Layer 18 of a small transformer language model trained on English Wikipedia (23 layers, counted from 0, width 96).
Take only the direct path to the model's output, skipping the later layers: a vector added to the residual stream pushes a token's score in proportion to its dot product with that token's output vector.

Output vectors of the tokens that the questions are about. A number n stands for n times 0.019.
".\n": -9 7 8 15 33 49 -24 -11 20 -8 -45 10 -13 -22 -3 5 8 0 24 21 -14 26 11 1 12 25 -18 10 -14 19 22 -22 9 -8 -6 11 26 -22 -6 -14 14 -20 -10 -11 21 10 -2 34 -5 -19 20 -26 -2 10 -22 -6 -19 33 5 -1 22 -10 7 16 -19 -10 -14 43 -25 -27 -33 10 -20 7 6 7 -14 -12 1 -13 -40 17 -1 33 0 3 4 9 -26 -18 39 -19 -19 8 15 -25
"ause": -31 3 11 -5 -21 21 20 -38 15 16 -34 26 2 -5 15 18 21 -32 -16 0 -6 20 19 7 14 12 -40 12 12 13 29 9 -23 32 4 46 10 5 -17 22 56 19 50 -3 -44 -40 35 14 -1 -55 -7 35 6 39 10 -16 16 14 7 -25 14 8 2 17 -34 22 -11 27 4 57 24 15 35 -5 -12 54 -7 -2 24 34 25 -23 -41 12 20 0 -16 30 6 -60 -29 41 13 -8 31 -43
"ouncil": -12 39 21 5 36 18 25 -26 -4 -10 -14 4 13 20 36 38 25 8 -9 30 -14 2 27 -25 -16 4 -21 32 -12 42 11 35 -27 -3 8 14 -2 4 -8 -16 57 17 17 -2 13 3 25 5 15 -35 11 27 15 19 -12 -19 15 -15 15 -32 -14 -8 -13 31 -32 19 -6 27 -29 12 30 24 -25 -9 -21 40 14 40 18 -50 6 29 -24 10 28 -24 13 -27 -16 -10 8 2 38 -12 18 -30
" County": -52 -5 -4 18 -11 3 1 10 19 -9 -25 -8 27 -8 -4 28 11 8 -17 23 6 8 20 38 7 -25 -32 0 -15 1 -9 -7 -17 12 -3 -26 -15 5 18 10 20 1 19 14 26 47 15 27 28 -30 -12 -12 20 24 10 4 -1 -1 4 -16 29 -30 15 -23 -31 -2 -5 13 -15 17 3 20 -2 -27 -8 36 23 4 9 -28 -13 36 -22 13 22 4 16 -12 -11 -28 3 -12 -5 20 -17 4
" place": -46 -1 -31 63 -25 -17 27 12 5 8 -35 9 22 21 28 -17 6 -13 -2 23 -11 7 -6 1 11 17 -22 18 -22 23 -8 2 -2 30 3 -3 37 15 20 19 17 -5 49 -58 10 12 -15 -10 13 -44 -10 -27 6 -17 -17 24 14 46 45 -10 23 -5 47 4 -59 31 -12 31 -64 -14 28 -4 10 25 -29 -15 8 33 -7 -24 -29 4 0 29 38 -19 -26 15 28 2 19 -11 36 50 12 -18
"ruary": -55 -12 -9 46 11 -20 32 -27 -12 17 5 -9 53 1 30 -5 43 2 49 -23 -38 22 71 -25 24 -13 -46 -25 6 33 -21 -11 0 -45 -41 38 -18 2 4 26 82 -37 4 -8 -22 47 33 -59 40 -92 -24 10 26 95 3 -43 14 -45 33 13 37 -36 20 -3 -60 -36 9 73 -17 12 -23 19 2 0 9 -26 1 -14 50 -23 -60 31 32 -47 6 -18 42 38 52 -45 -8 49 -5 -37 48 -41
"ivision": 14 30 30 3 -6 8 -30 -34 4 -23 -3 10 -1 18 -1 34 34 -12 -4 25 -19 40 8 -19 -35 -35 -39 -20 -1 21 -24 25 -20 -7 3 -32 34 4 -30 -11 61 -21 9 -39 -1 15 36 10 12 -21 3 6 49 40 -15 -9 5 -25 23 10 25 -13 11 40 -33 -14 -9 -6 -22 23 21 -15 33 4 -41 26 10 10 25 -35 -27 -13 -34 -12 40 -14 -29 45 -2 -20 20 -5 -22 25 35 3
"ma": -21 -9 -15 -4 13 19 -30 26 10 -5 2 10 48 -13 -30 -6 11 -21 38 26 30 35 13 8 16 2 -26 15 -31 -17 -2 -17 -5 27 -21 50 -18 -2 -6 25 46 -14 -23 -35 -22 20 -24 -32 -10 -39 21 -16 29 35 -19 17 -11 4 30 5 1 -11 -8 13 -20 25 21 7 1 62 17 18 17 -1 -25 -4 -14 17 -2 5 -18 25 -46 30 29 -31 2 31 -2 14 4 1 -28 -32 -27 -8
" company": -31 20 4 -4 39 -18 12 -2 12 5 -32 -3 -3 22 16 15 18 -3 58 12 -7 8 30 -5 -11 7 -12 10 -14 36 7 -12 -37 33 25 -7 42 14 -15 37 19 -40 -22 -24 14 25 -25 -29 -10 -26 11 -15 -16 49 -34 -2 48 -26 23 19 9 -19 -24 20 -54 -10 -14 26 -24 -25 8 16 15 2 -15 27 25 8 12 11 -6 -8 -19 -9 26 2 1 10 -4 -4 -30 18 -8 -3 17 -22
"iversity": -36 29 -21 5 42 5 -27 -6 -15 38 -27 6 45 11 25 46 44 30 14 36 -24 -13 -9 -26 -3 20 -61 8 -40 11 -16 -9 16 22 -36 -46 -22 -2 -14 9 77 21 -15 -46 -24 -1 -44 20 -60 -12 25 16 52 11 -45 21 27 -3 12 26 -11 -43 -2 27 -38 26 -4 10 -36 47 16 -12 18 -2 -29 40 -18 30 62 -19 14 -5 -38 -9 27 -13 -19 38 21 -61 -2 30 -31 -13 6 -12
" other": 0 -34 9 -8 -6 -1 -4 10 6 30 -30 -20 8 -19 -17 8 -21 -6 23 -6 22 37 -10 -3 -13 5 7 -30 26 4 -50 26 -29 20 -8 32 1 -7 -18 26 6 18 7 -3 -9 11 22 18 -33 -38 1 -9 -6 9 13 -36 -8 34 15 16 29 -47 35 19 -49 10 10 11 -11 -6 -2 8 2 43 4 5 12 35 5 15 6 -14 4 18 48 -18 -13 -9 14 -25 -15 14 -24 -22 8 -2
"areer": -18 8 13 55 14 -42 17 -41 -37 14 15 -9 9 6 -14 29 31 48 -37 30 -3 -2 52 -2 13 8 -21 17 0 0 -10 24 -17 -38 -51 57 -3 -19 -4 -19 80 20 2 -9 14 5 1 -23 -18 -20 -5 14 -6 70 -6 15 -17 32 -12 -23 6 -27 -42 14 -43 -7 4 53 13 26 41 -4 41 -34 -28 22 26 42 8 12 -41 -19 -35 -12 11 -17 -21 29 5 -9 -17 40 -57 -9 2 12
").": -49 -23 -33 -10 24 24 -32 -17 -1 -3 -42 -1 19 -45 29 9 17 34 8 -6 25 -19 4 27 21 32 -9 1 2 52 -34 6 -10 4 -49 36 32 14 -24 -4 34 -42 -17 -37 15 3 49 12 -23 -32 45 -9 17 51 15 -40 -22 25 -9 22 15 -1 10 26 -31 30 -25 14 -37 -12 -13 16 1 9 -46 22 10 2 5 -30 -3 -7 3 16 1 20 27 35 20 11 53 14 -5 2 12 -3
"stem": -17 -8 47 40 -10 24 -22 -25 4 -20 -23 -9 12 8 39 41 -11 -6 21 42 12 59 17 28 13 21 7 7 -21 26 -1 48 16 2 -3 13 -9 -13 -22 90 67 -19 14 -27 7 26 -19 -34 -2 -56 -15 7 -2 10 -48 -11 6 -46 17 34 16 -24 7 -18 -41 53 19 56 -50 49 35 -33 3 39 21 12 -38 11 2 -42 -6 -2 -29 15 59 -32 42 -12 -26 -19 -8 -2 -32 21 -15 -28
"ceed": -34 6 -13 7 21 -27 -18 23 17 18 -52 1 53 2 -9 -2 32 -13 -12 21 13 -20 29 -1 7 17 -25 -23 27 29 6 27 -20 36 -13 15 1 -21 8 -1 55 1 24 -38 3 19 19 -20 1 -6 32 8 24 -8 9 35 -3 -29 48 -6 44 -21 -22 51 -47 -6 9 65 -11 39 1 21 -3 5 -39 -11 1 -20 47 -33 -21 -32 -6 31 7 -14 -11 -10 -10 2 7 -3 8 -26 60 -56

Output weights of attention head 1. The head adds the sum of these rows, row i times number i of z. A number n stands for n times 0.0098.
o0: 31 22 39 -2 25 -7 -34 -5 -3 -20 -24 5 -30 -8 27 4 -53 -5 -47 33 23 24 -79 -42 -62 58 -13 -14 -11 -15 26 -4 16 -3 3 27 84 0 20 74 33 31 -5 3 15 10 -4 22 20 20 12 -8 -57 -23 7 -21 22 41 -36 -30 -5 -51 24 -8 4 12 12 -33 20 13 -15 -10 4 -18 77 19 -27 11 -20 25 9 9 64 19 1 18 74 -65 -68 -29 -23 8 -4 18 15 -15
o1: -11 24 31 15 9 30 6 13 -40 -29 -44 -44 8 32 -10 47 4 -15 13 -14 -20 25 -11 22 -3 -47 -15 -14 11 4 -18 17 15 48 10 21 -17 -11 8 -5 15 1 19 30 -16 -3 -35 10 53 -7 -21 6 -21 16 47 36 60 26 8 -18 18 8 -22 -28 0 -6 17 16 26 40 42 -23 3 -2 -9 -9 28 8 -5 -19 -37 16 -28 3 2 -15 -12 0 -3 5 24 9 -15 45 27 41
o2: -23 -15 -11 14 24 33 1 14 -56 -34 -19 4 -48 -43 59 -36 22 23 -49 -32 56 46 -20 -23 31 4 11 -13 -10 19 -38 -40 -20 -23 57 50 -28 -29 -20 -8 8 -6 -5 -32 -5 46 44 -14 23 13 73 -34 11 49 18 -54 6 82 -22 -18 7 9 25 1 -5 20 -9 55 -25 -36 -12 18 3 17 -4 27 3 7 8 -31 -47 43 -11 8 15 -4 21 -13 -18 5 45 -8 8 5 -1 -13
o3: -6 -3 -19 -4 3 21 -14 43 27 68 -23 -7 -29 -15 11 -45 -30 4 -60 -7 -21 5 4 -12 -18 5 29 71 0 18 14 -2 16 -41 19 5 29 -14 -20 32 -21 29 -25 -24 12 24 20 10 -13 -1 -7 -43 53 22 -43 4 -34 20 36 -30 -9 -30 14 -49 79 -8 -10 39 -3 13 -64 32 27 42 19 -35 -37 -7 -1 -8 -37 3 3 42 1 0 -9 -16 -5 0 39 3 25 20 -8 -27
o4: 7 -9 25 -3 19 -3 -41 15 9 -40 15 19 -8 -24 15 41 -3 13 -29 -1 13 13 -15 -29 6 39 80 24 -3 -21 0 -17 32 -5 -6 -12 -30 -9 -8 -6 10 26 -1 13 10 -56 -1 10 -13 -15 -40 2 0 11 -8 54 10 16 -5 -1 5 -17 15 -21 -9 -17 -3 -26 21 43 -24 31 14 -13 13 -4 -40 -6 -47 -3 8 11 -49 34 1 -13 -12 11 7 29 -44 1 46 -60 -64 -36
o5: -14 -56 -25 30 51 -6 -9 -2 30 28 40 -16 -5 51 -2 4 24 -7 1 -5 -72 2 46 -14 -36 9 47 -29 -25 -22 26 62 -27 22 20 7 -23 28 -26 -8 -47 12 8 65 -32 40 -36 -94 -9 6 -33 71 32 -25 -8 16 11 -10 43 -31 -14 -2 13 -29 15 30 14 11 25 12 47 49 4 -22 -11 -38 -44 27 23 60 -21 -19 -24 -16 -21 -35 -2 -31 10 -6 -41 3 35 -53 -29 -15
o6: 61 22 -8 3 -28 8 11 6 -33 -25 13 -16 -10 4 4 3 3 9 0 11 -10 1 -25 -34 -4 14 -13 14 31 -10 -1 -15 4 48 1 -2 -50 -5 29 15 -30 19 -21 27 6 20 -16 -27 5 -12 -49 16 23 -58 -44 8 0 13 -17 18 -16 -11 -32 -1 -56 21 9 6 37 15 12 -27 23 -2 41 -49 63 -7 -17 6 11 41 -12 -21 16 -39 -31 14 -28 -6 -51 20 9 57 25 6
o7: 26 8 -25 13 -6 -28 -6 4 -15 37 90 -4 5 -33 18 -31 -15 36 -40 8 45 -16 36 -20 -34 -11 -8 -26 18 3 13 7 34 -44 -3 -9 -79 -26 69 -6 0 9 -25 11 -48 -36 -1 -5 27 13 54 -16 21 35 -1 49 -15 12 14 -26 9 -20 21 -43 9 -28 -15 -5 0 27 -20 -5 0 -3 4 -8 -23 2 43 24 6 34 -18 -10 12 -32 14 -25 -20 -44 -16 -14 -23 -52 -29 -35
o8: 0 -25 -34 61 35 45 5 -30 -2 -18 -40 5 -29 6 18 24 -23 -25 19 19 -30 47 57 33 46 -39 -24 4 20 -17 -36 -30 -10 48 -32 -24 -32 -29 41 -6 -12 -12 -10 3 -38 27 25 -19 0 34 -8 7 -42 -4 -5 61 59 -8 3 22 -12 3 -51 2 32 45 -14 -4 49 3 7 -2 -7 14 8 1 11 38 22 -17 -21 7 -25 21 6 6 -19 7 -13 -41 35 22 -11 -9 -1 -1
o9: 16 3 19 32 -5 31 -25 19 -5 -5 -8 -30 23 -4 -59 -10 15 -4 -20 -23 -31 -21 -15 15 26 8 -15 -3 24 35 -13 -17 -4 50 -10 7 9 -7 38 30 -36 17 39 21 -18 -28 0 -30 17 -29 9 -8 3 -46 -8 18 -12 65 -21 9 27 -5 52 -32 13 -48 29 31 18 16 -1 5 3 -40 13 17 -11 20 -9 25 22 34 4 -3 13 -1 14 8 25 -62 -13 39 0 -28 21 35
o10: 4 16 41 -40 -65 23 10 50 36 13 3 26 -19 24 -63 -14 -21 -1 28 40 -17 -1 -19 -14 -47 23 3 -2 -3 -10 -9 -5 20 -15 17 17 20 -20 -11 -21 -65 16 -34 -2 -23 3 25 12 -7 4 -61 6 -21 -26 -19 -27 -1 19 26 -14 22 14 -3 -3 9 1 5 4 -2 -60 -15 -28 11 38 6 -51 7 -29 6 18 -16 -52 8 -18 -36 -45 -20 -21 -19 23 -4 -14 17 -38 30 33
o11: -11 25 31 4 66 21 -16 -8 38 51 14 -4 -1 -16 6 14 -20 -11 19 37 -37 4 44 2 -24 35 -7 -34 -20 -24 22 26 8 -24 14 -31 -24 -46 -10 34 14 8 -15 11 -21 8 -30 12 20 22 -10 5 19 33 -7 1 10 -32 8 -31 69 16 -7 41 26 -3 9 -4 21 -43 -41 21 -28 21 45 -29 -25 -9 -30 32 -24 -3 9 37 -18 -29 -14 -49 -41 -33 29 -19 -21 -8 13 -14
o12: -57 -3 7 -53 16 21 -23 -15 16 25 38 3 17 -26 -61 -37 -56 -48 59 -36 42 -49 23 24 -32 -13 -42 -31 34 3 -37 6 36 -41 5 6 11 1 29 1 32 -4 47 22 -10 3 28 -2 10 38 41 -46 28 -14 24 10 -39 9 39 -31 36 8 35 -1 93 -20 -36 5 -29 5 -76 27 -17 -24 19 -5 -4 11 9 42 13 -24 6 -11 13 34 12 -34 20 -37 18 -5 -2 -28 17 7
o13: 19 -10 -8 43 -8 -12 -17 33 18 42 42 -14 -31 27 -36 -26 -10 -8 -26 -23 -9 -2 16 -27 10 12 -43 -4 -29 43 33 -42 4 -12 39 -22 31 3 -30 -15 -5 17 9 40 8 31 -34 -34 5 3 -16 -13 -9 62 -8 -13 -30 -68 23 -13 -12 -27 28 37 -47 -24 -16 25 -26 -25 14 -19 -8 -33 -29 25 -1 -28 4 -4 -10 36 20 -34 -2 53 17 -48 19 8 11 -39 -59 22 25 -53
o14: 39 -7 -19 25 40 -15 -8 -1 -1 82 24 8 -10 19 -16 -20 -29 18 -4 -23 -22 0 -1 -3 5 -29 -35 -23 45 -29 22 -34 -26 23 16 43 -18 -23 -7 29 -33 33 -47 -4 49 -28 11 14 26 32 -53 -2 0 45 -28 13 32 -36 -64 -13 5 23 -32 36 -68 25 -3 64 20 1 11 -60 1 -4 14 -28 -33 -31 -41 39 -18 -25 46 35 25 2 -40 -43 6 -27 -34 1 33 21 -11 13
o15: -8 -24 -32 15 -8 -1 -20 -14 -16 17 30 -7 -14 20 -19 -20 0 2 -20 -32 -11 15 13 -16 -11 13 33 -3 25 11 47 -7 -6 -13 12 11 2 11 -17 -39 -1 20 -11 24 -9 22 -37 -25 20 2 3 -56 15 -13 -33 -6 -33 -38 -23 -25 -6 36 -45 -20 -11 -17 -20 22 9 -41 -13 4 -4 -38 -4 21 10 27 50 24 3 24 1 -27 -5 6 -22 -47 -13 -16 -15 -23 -1 -48 -7 -64
o16: -4 50 0 -20 -1 -13 21 -9 -19 -12 28 -30 -11 33 -14 7 36 -42 28 30 -4 24 2 11 21 -3 33 35 -38 29 -30 -29 23 -40 24 -16 0 -21 27 18 -33 49 -33 -20 6 -2 -24 14 28 -36 34 -19 -18 23 15 -16 -70 13 -21 -12 17 -21 6 10 -12 -9 -10 -7 -30 -2 22 4 30 10 -47 10 -37 31 -21 -19 16 15 -8 -27 33 7 -22 19 -2 -13 -11 -51 -20 19 13 -28
o17: 26 30 -35 69 -23 -12 22 -7 -22 -1 9 3 17 14 13 -39 -32 -8 -62 25 22 27 17 23 38 -37 1 -17 -30 -16 61 21 -10 24 9 -6 -40 11 53 39 -15 27 43 16 -47 48 -64 -37 2 -8 -13 34 -8 -25 -7 45 4 12 -3 -25 14 -20 -55 5 -86 22 11 -34 27 32 65 -26 -41 -31 39 20 -4 33 34 -28 -6 37 35 -14 -13 4 -16 7 -42 -39 1 -1 -64 6 -45 -23
o18: 45 -22 -1 9 8 -6 -23 31 -27 -18 -38 45 13 58 -4 39 16 29 -37 68 42 24 -35 26 -1 -11 12 -38 16 -2 12 -51 -33 32 -21 7 -2 -39 37 -18 -50 5 37 -40 -15 31 -28 34 -9 -25 -41 18 -12 -42 23 14 64 20 11 4 -1 -13 -8 -2 32 37 33 -13 22 0 -6 -10 25 66 -31 19 -1 19 31 -20 -27 37 15 12 4 -11 47 34 -34 17 0 8 -8 18 -4 9
o19: 37 -46 -34 3 -22 50 39 -12 -37 7 -20 -12 3 -26 12 -19 41 -24 23 4 -1 -8 6 36 11 -16 22 63 11 -28 -42 18 31 -16 4 -36 -25 -25 8 -29 -11 -13 -29 3 31 42 -23 1 -6 -19 53 -62 12 7 21 24 -37 -3 12 -4 -10 41 2 -31 -52 -35 -24 -8 15 -12 -44 22 -26 27 -14 -15 42 -1 -5 1 0 -8 -27 6 3 9 -17 8 19 25 48 -60 3 -7 -20 4
o20: -23 -18 -21 44 -39 -14 -37 -17 14 -3 1 -20 -5 -8 -30 1 -14 15 -19 51 -22 27 -12 -67 12 -6 -1 -8 47 38 19 58 21 41 -8 39 -26 -46 26 -2 16 10 40 35 13 1 1 -37 30 -16 -14 17 16 -15 -14 34 -13 15 27 -2 37 -6 55 -15 59 -4 -6 -17 1 23 22 6 26 7 5 -44 9 31 18 23 -16 -4 10 -29 0 -28 10 31 4 -25 -4 17 8 2 -30 -14
o21: -26 8 22 -30 -25 38 -52 -7 17 -50 3 27 12 -43 14 55 -6 -9 2 13 14 0 -26 -8 -20 16 12 30 1 -4 31 32 22 -11 8 -48 34 21 27 -15 61 3 6 2 -31 23 -36 53 -11 -8 28 -8 27 -63 38 -25 15 39 -2 -18 -27 24 -42 16 -48 -3 47 -14 -23 63 7 18 -39 4 15 7 7 16 33 -42 6 57 -27 -57 -39 -6 22 2 -21 20 1 -27 18 12 33 16
o22: 25 -24 -36 -34 -7 84 9 27 1 -18 19 23 12 10 -17 32 10 -15 60 -10 6 2 9 35 1 16 -30 -5 -43 -6 5 -67 -8 -44 29 -56 26 9 27 5 -7 -46 20 26 16 28 29 33 28 9 9 -27 -22 -15 33 0 -10 6 0 36 -63 18 -16 -61 -69 -75 7 32 20 -46 -13 -12 -15 -42 35 35 29 -3 12 -20 -16 25 29 -15 -38 -21 -6 -33 0 44 17 -54 -11 30 18 44
o23: -28 -30 5 4 66 -20 6 -18 13 -1 -7 -12 -11 20 35 56 -1 -25 5 -3 40 4 1 13 -36 7 37 3 21 36 -24 -1 -28 -14 -31 36 33 37 -45 -13 -69 -14 -35 -39 -2 -20 47 -60 -14 -9 -22 32 19 34 8 6 23 18 -5 -2 -2 14 32 5 -36 36 -1 9 71 -31 15 26 51 28 -39 -8 2 -16 -1 -31 -27 -26 27 36 14 -36 17 6 27 48 -12 34 71 -34 36 -1
o24: 19 -81 -8 33 16 10 -31 -13 -8 -15 4 43 26 -10 -46 0 -35 21 -20 -40 83 6 -33 16 23 37 -13 -22 22 -10 -63 2 36 18 -34 80 21 0 10 27 37 -1 -29 -6 -18 -8 48 5 -5 -45 -2 -13 -27 -39 33 2 2 42 -4 34 5 41 9 8 -94 33 -55 -6 20 40 -21 -10 17 7 10 -17 -4 -29 -16 47 -24 -18 32 0 31 -10 37 -5 -8 7 -9 28 65 18 -21 29
o25: -41 -18 28 -44 29 -66 -2 -2 -20 2 10 -7 16 -1 -8 -57 -16 -38 15 -4 -1 -54 9 -25 -13 -36 10 -24 57 -4 13 -12 45 -5 24 46 -13 16 -21 -47 19 -11 -1 5 -9 -48 -1 -26 18 28 16 20 35 10 -3 29 17 -19 2 -51 3 0 9 -18 56 25 11 7 37 18 6 -5 -43 -5 15 -4 -22 -36 9 60 -11 -10 -21 15 7 27 6 -57 17 -36 -15 -16 -25 -49 -56 -50
o26: -20 46 -40 16 29 -32 21 28 15 28 -17 22 -2 65 10 38 -16 6 -47 8 -47 41 -17 8 -15 28 49 -22 -41 -35 63 22 -14 1 -27 -8 12 23 -22 -5 50 59 -8 -12 -2 1 -22 -20 -10 60 -57 37 45 -31 -10 -21 23 -54 -6 9 -11 13 17 -12 -25 -17 -7 -65 -19 45 28 -25 26 -4 19 -38 -15 23 8 7 21 9 1 -21 -31 11 18 3 2 25 3 80 25 -33 53 -20
o27: -11 -36 25 -1 7 2 -30 -30 17 -43 26 -3 -29 -20 -28 10 12 -5 32 0 14 -23 16 -23 21 0 9 -23 18 -25 -29 -11 62 -22 -18 27 -14 -5 -13 -39 -54 -41 -67 21 -53 -60 36 22 -11 -7 5 -43 -44 23 -26 9 25 40 -7 -26 -24 -6 -36 53 -31 -35 -13 5 42 -7 -3 -39 -33 22 19 -25 -55 -45 -62 -35 17 -48 -10 24 -14 0 -45 63 37 30 -27 -28 3 -36 17 42
o28: -23 9 62 12 3 22 13 -14 -29 16 -16 -14 -15 8 42 24 20 34 -19 30 55 19 -32 -17 -38 -8 1 -12 51 -24 -16 -4 -14 -21 -4 -7 53 39 -19 -35 66 26 54 28 10 25 -24 -6 6 60 10 80 -7 -16 40 -25 65 -45 9 -18 -52 -25 -38 82 48 48 25 -16 -12 15 43 4 -18 27 -38 1 2 -4 2 -14 3 -18 -2 -37 10 31 13 -36 -56 13 67 6 11 4 57 11
o29: 4 -25 40 37 28 -11 15 -10 28 25 -17 20 11 21 -9 -5 56 19 2 3 42 -15 0 4 -7 18 -2 40 16 25 -29 7 -2 -19 -20 13 8 21 6 -11 -29 -47 -15 32 -51 -7 22 -32 -9 5 31 37 -30 -13 1 -8 -3 30 -4 -19 -14 7 6 -18 50 11 -1 13 -31 -6 -19 24 -32 7 -1 1 -31 18 5 26 1 -22 -34 -24 56 33 2 4 13 -69 -27 -33 1 -50 -28 -4
o30: 16 18 23 -5 15 -4 -9 -17 -7 -39 41 -21 -36 -33 57 -25 -41 -19 13 -25 44 -3 -16 -14 -24 38 -27 7 35 -41 16 -21 -23 -9 -4 2 15 49 -5 0 -35 6 5 18 3 3 0 13 -5 32 39 -40 22 6 80 8 27 5 5 -4 7 20 -14 7 -41 -33 -18 16 -33 9 -15 -18 -14 -13 17 15 -16 35 20 -15 30 55 -31 8 -8 -14 -28 -16 2 -2 -47 -33 -51 -22 -13 -44
o31: 1 1 -23 -32 -30 -8 14 0 -7 -16 2 -24 -4 -2 51 -36 -39 -17 33 -9 -18 -15 -24 -26 -14 13 -24 44 20 -6 -17 -33 -32 43 4 31 59 31 16 55 -21 -1 -39 -14 -15 -32 47 6 30 -18 -6 26 7 11 21 -16 -33 4 -4 20 -9 -25 0 -44 32 11 -1 -5 2 17 -9 -33 5 -22 -18 -10 1 34 45 -11 2 5 18 -1 -3 -23 -16 30 6 -6 -8 13 26 18 8 -27

Each question shows a token from some text and the vector z that the head gathered there. A number n stands for n times 0.085.

"ac": 8 -7 5 11 -33 -22 -15 2 -21 -17 26 13 -4 4 10 19 11 -38 -3 -26 10 -24 11 -9 5 17 -18 50 16 -20 30 -33
Which of these tokens does it push down most? "iversity"

" M": -15 23 4 15 -30 12 19 -35 25 -20 8 -15 -57 -22 -38 -4 73 -1 -32 -6 11 -37 20 -3 -31 0 20 4 -12 -14 44 -4
Which of these tokens does it push down most? "ceed"

"it": -2 -12 -6 22 -14 4 -4 -18 19 -7 8 3 -14 -32 -16 16 0 -11 14 -11 9 -18 -27 42 -9 13 1 -5 9 7 42 -1
Which of these tokens does it push down most? " County"

"I": -4 32 -7 -36 14 11 -13 24 27 3 -30 -17 -44 14 -44 -14 29 -3 48 -25 13 13 -24 0 5 10 20 -26 -21 -21 -2 -35
Which three tokens does it push up most, strongest first? "iversity", "stem", "areer"

"f": -7 12 -13 18 -21 18 -16 -21 41 -21 -19 14 -30 -17 -21 6 49 -30 -9 -6 -18 -15 -6 26 -33 12 7 -8 -14 -20 19 -10
Which of these tokens does it push up most? " company"

" for": -16 16 3 35 18 24 -11 -21 18 20 -28 -17 -21 -30 5 1 -4 23 25 7 2 8 0 18 20 -6 -3 -35 -20 14 -19 -5
Which three tokens does it push up most, strongest first? " place", "stem", "ma"

" p": 5 14 -3 25 -5 5 -2 -19 10 2 -5 8 1 -8 10 -20 -4 9 18 4 -7 0 -26 2 -3 7 -2 -11 -5 6 12 2
Which three tokens does it push up most, strongest first? "stem", " place", "ause"

" C": 4 0 -6 5 -9 20 -15 -33 -11 -37 -21 10 -5 4 -12 -2 8 6 15 -7 -19 -9 4 20 -21 1 4 18 20 -9 35 -6
Which three tokens does it push up most, strongest first? " company", "ouncil", "ivision"

" century": -59 4 11 -19 -30 -7 -11 -3 -12 21 -13 20 -11 38 -11 -49 33 -4 9 26 21 -20 15 22 -32 -9 -7 8 20 -19 -38 -1
Which of these tokens does it push down most? "ause"

" in": -6 -2 -6 30 3 2 -23 -24 28 7 -17 3 -7 -9 -15 -5 1 17 0 5 1 5 23 5 4 4 -8 -34 -13 2 0 -5
Which three tokens does it push up most, strongest first? " County", " place", "stem"

" event": -5 17 -17 32 -22 4 -38 -1 -12 -9 -11 33 24 -12 -2 -8 -6 -13 54 -27 21 -8 -1 40 -16 -14 11 28 53 -2 42 -15
Which three tokens does it push up most, strongest first? "ceed", "ivision", "ouncil"

" add": -3 6 6 9 5 -4 0 -3 -13 16 -13 -29 -11 -32 -20 -10 -7 11 26 4 4 0 8 -6 32 -10 -7 -8 -10 10 8 1
Which of these tokens does it push down most? " company"

" a": -12 -1 -25 12 2 7 -25 -38 24 11 7 -7 -21 -31 -1 9 12 13 8 -15 3 7 5 5 -2 9 14 -21 -21 -10 -14 -8
Which of these tokens does it push down most? ")."

"ext": -9 14 13 -46 -46 -19 -17 -11 -11 -14 10 12 -24 -33 -13 -24 -10 -17 30 -10 21 5 -6 44 -23 -21 8 31 41 -9 16 -3
Which three tokens does it push up most, strongest first? "ivision", ").", "ouncil"

" it": 15 4 -1 19 7 2 7 -7 -10 23 9 0 31 -21 14 3 -14 25 34 7 13 -20 -9 -7 4 -24 -25 -5 -16 5 -4 3
Which two tokens does it push up most, strongest first? " other", " place"

"iv": 22 22 -19 26 -5 15 -9 -34 26 33 -10 -7 -4 -11 44 -6 -6 10 -11 -32 -15 -1 -6 -4 31 4 24 -20 -48 11 -13 11
Which of these tokens does it push down most? "ivision"

"l": -5 -3 -2 16 -26 11 -8 -22 6 -20 -4 -11 -17 5 -1 7 34 -3 -10 -17 -9 -1 -7 9 1 14 4 -44 16 -35 19 0
Which two tokens does it push up most, strongest first? "ouncil", " company"

"ie": -4 -11 -4 44 20 18 -12 -25 3 3 -1 -15 7 -31 9 -2 -11 11 10 9 -4 12 9 21 10 0 -13 -37 -20 18 -27 5
Which of these tokens does it push down most? "ivision"

"ak": -23 11 -8 19 -15 -3 -10 -19 22 10 0 -1 -18 -39 -13 5 12 3 14 -5 9 -21 7 9 7 -13 -4 6 4 4 7 6
Which of these tokens does it push down most? "ouncil"

" was": -22 13 -10 -11 19 17 9 -4 -7 -7 -35 18 47 25 23 -9 -3 13 17 41 -14 -8 3 5 -19 5 -1 -16 -10 0 -33 -7
Which three tokens does it push up most, strongest first? "ruary", " County", "ceed"

"s": -16 33 -15 41 -11 -1 -5 -20 57 25 12 -8 -61 -59 -35 3 40 4 -1 -11 5 -21 6 11 -6 -13 -3 -6 -40 -2 29 -15
Which of these tokens does it push down most? "ceed"

" pol": -16 9 -3 -17 -30 -1 4 -21 26 3 -26 -21 -20 12 -27 -3 25 13 -23 6 31 0 0 21 -5 4 4 -35 14 -20 -18 -1
Which of these tokens does it push down most? ".\n"

".": -22 17 -18 2 -8 -8 -29 10 14 16 -9 33 33 -5 23 12 -1 -1 33 -19 14 4 0 15 1 -3 -3 5 36 6 0 -30
Which of these tokens does it push up most? "ceed"

" sk": -8 24 -1 8 -45 -5 -2 -39 15 -25 -16 8 -46 -14 -25 -18 31 5 -3 -36 0 -23 14 5 -4 -6 -25 10 45 -24 9 -3
Which of these tokens does it push up most? "ivision"

"echn": -17 14 -8 9 -17 -9 -12 -12 24 10 -7 17 -21 -50 -20 14 18 -11 38 -4 11 -16 -16 1 -15 -12 -11 15 13 -3 39 -1
Which two tokens does it push up most, strongest first? "ivision", "iversity"

" by": -8 14 -16 17 0 12 -24 -10 20 2 -18 17 9 -11 -2 8 20 -4 16 13 -5 0 -1 8 -15 12 -5 -4 -14 -14 -10 -6
Which of these tokens does it push down most? " other"

"ing": -19 41 -22 18 -32 -10 -9 -18 67 -2 -8 16 -37 -38 -43 -3 30 -6 1 0 20 4 -2 2 -4 -19 -7 13 5 2 -1 -17
Which of these tokens does it push down most? " other"

"ch": 13 25 26 26 -10 6 -15 -13 -1 -22 -10 25 -4 -2 -33 -13 -24 -10 45 -8 -9 3 -16 8 -16 -1 5 0 47 -5 23 -9
Which of these tokens does it push up most? "ouncil"

":": -1 10 -6 0 10 17 -3 -23 8 11 -5 5 15 -22 17 6 -20 22 31 -11 12 -10 -12 18 -15 -1 -6 -6 -2 9 -1 2
Which of these tokens does it push down most? ")."

"n": 15 -8 15 11 1 24 0 -1 -23 8 0 6 2 -10 -9 -14 13 13 -18 -20 7 10 -12 -11 -3 -22 -4 -10 -16 17 25 -11
Which of these tokens does it push up most? "stem"

"aining": -22 27 -37 9 -15 -25 11 0 55 24 -9 2 -46 -8 41 28 21 3 -2 -41 17 -7 -27 8 -1 39 -21 -36 -11 7 11 -45
Which of these tokens does it push up most? "areer"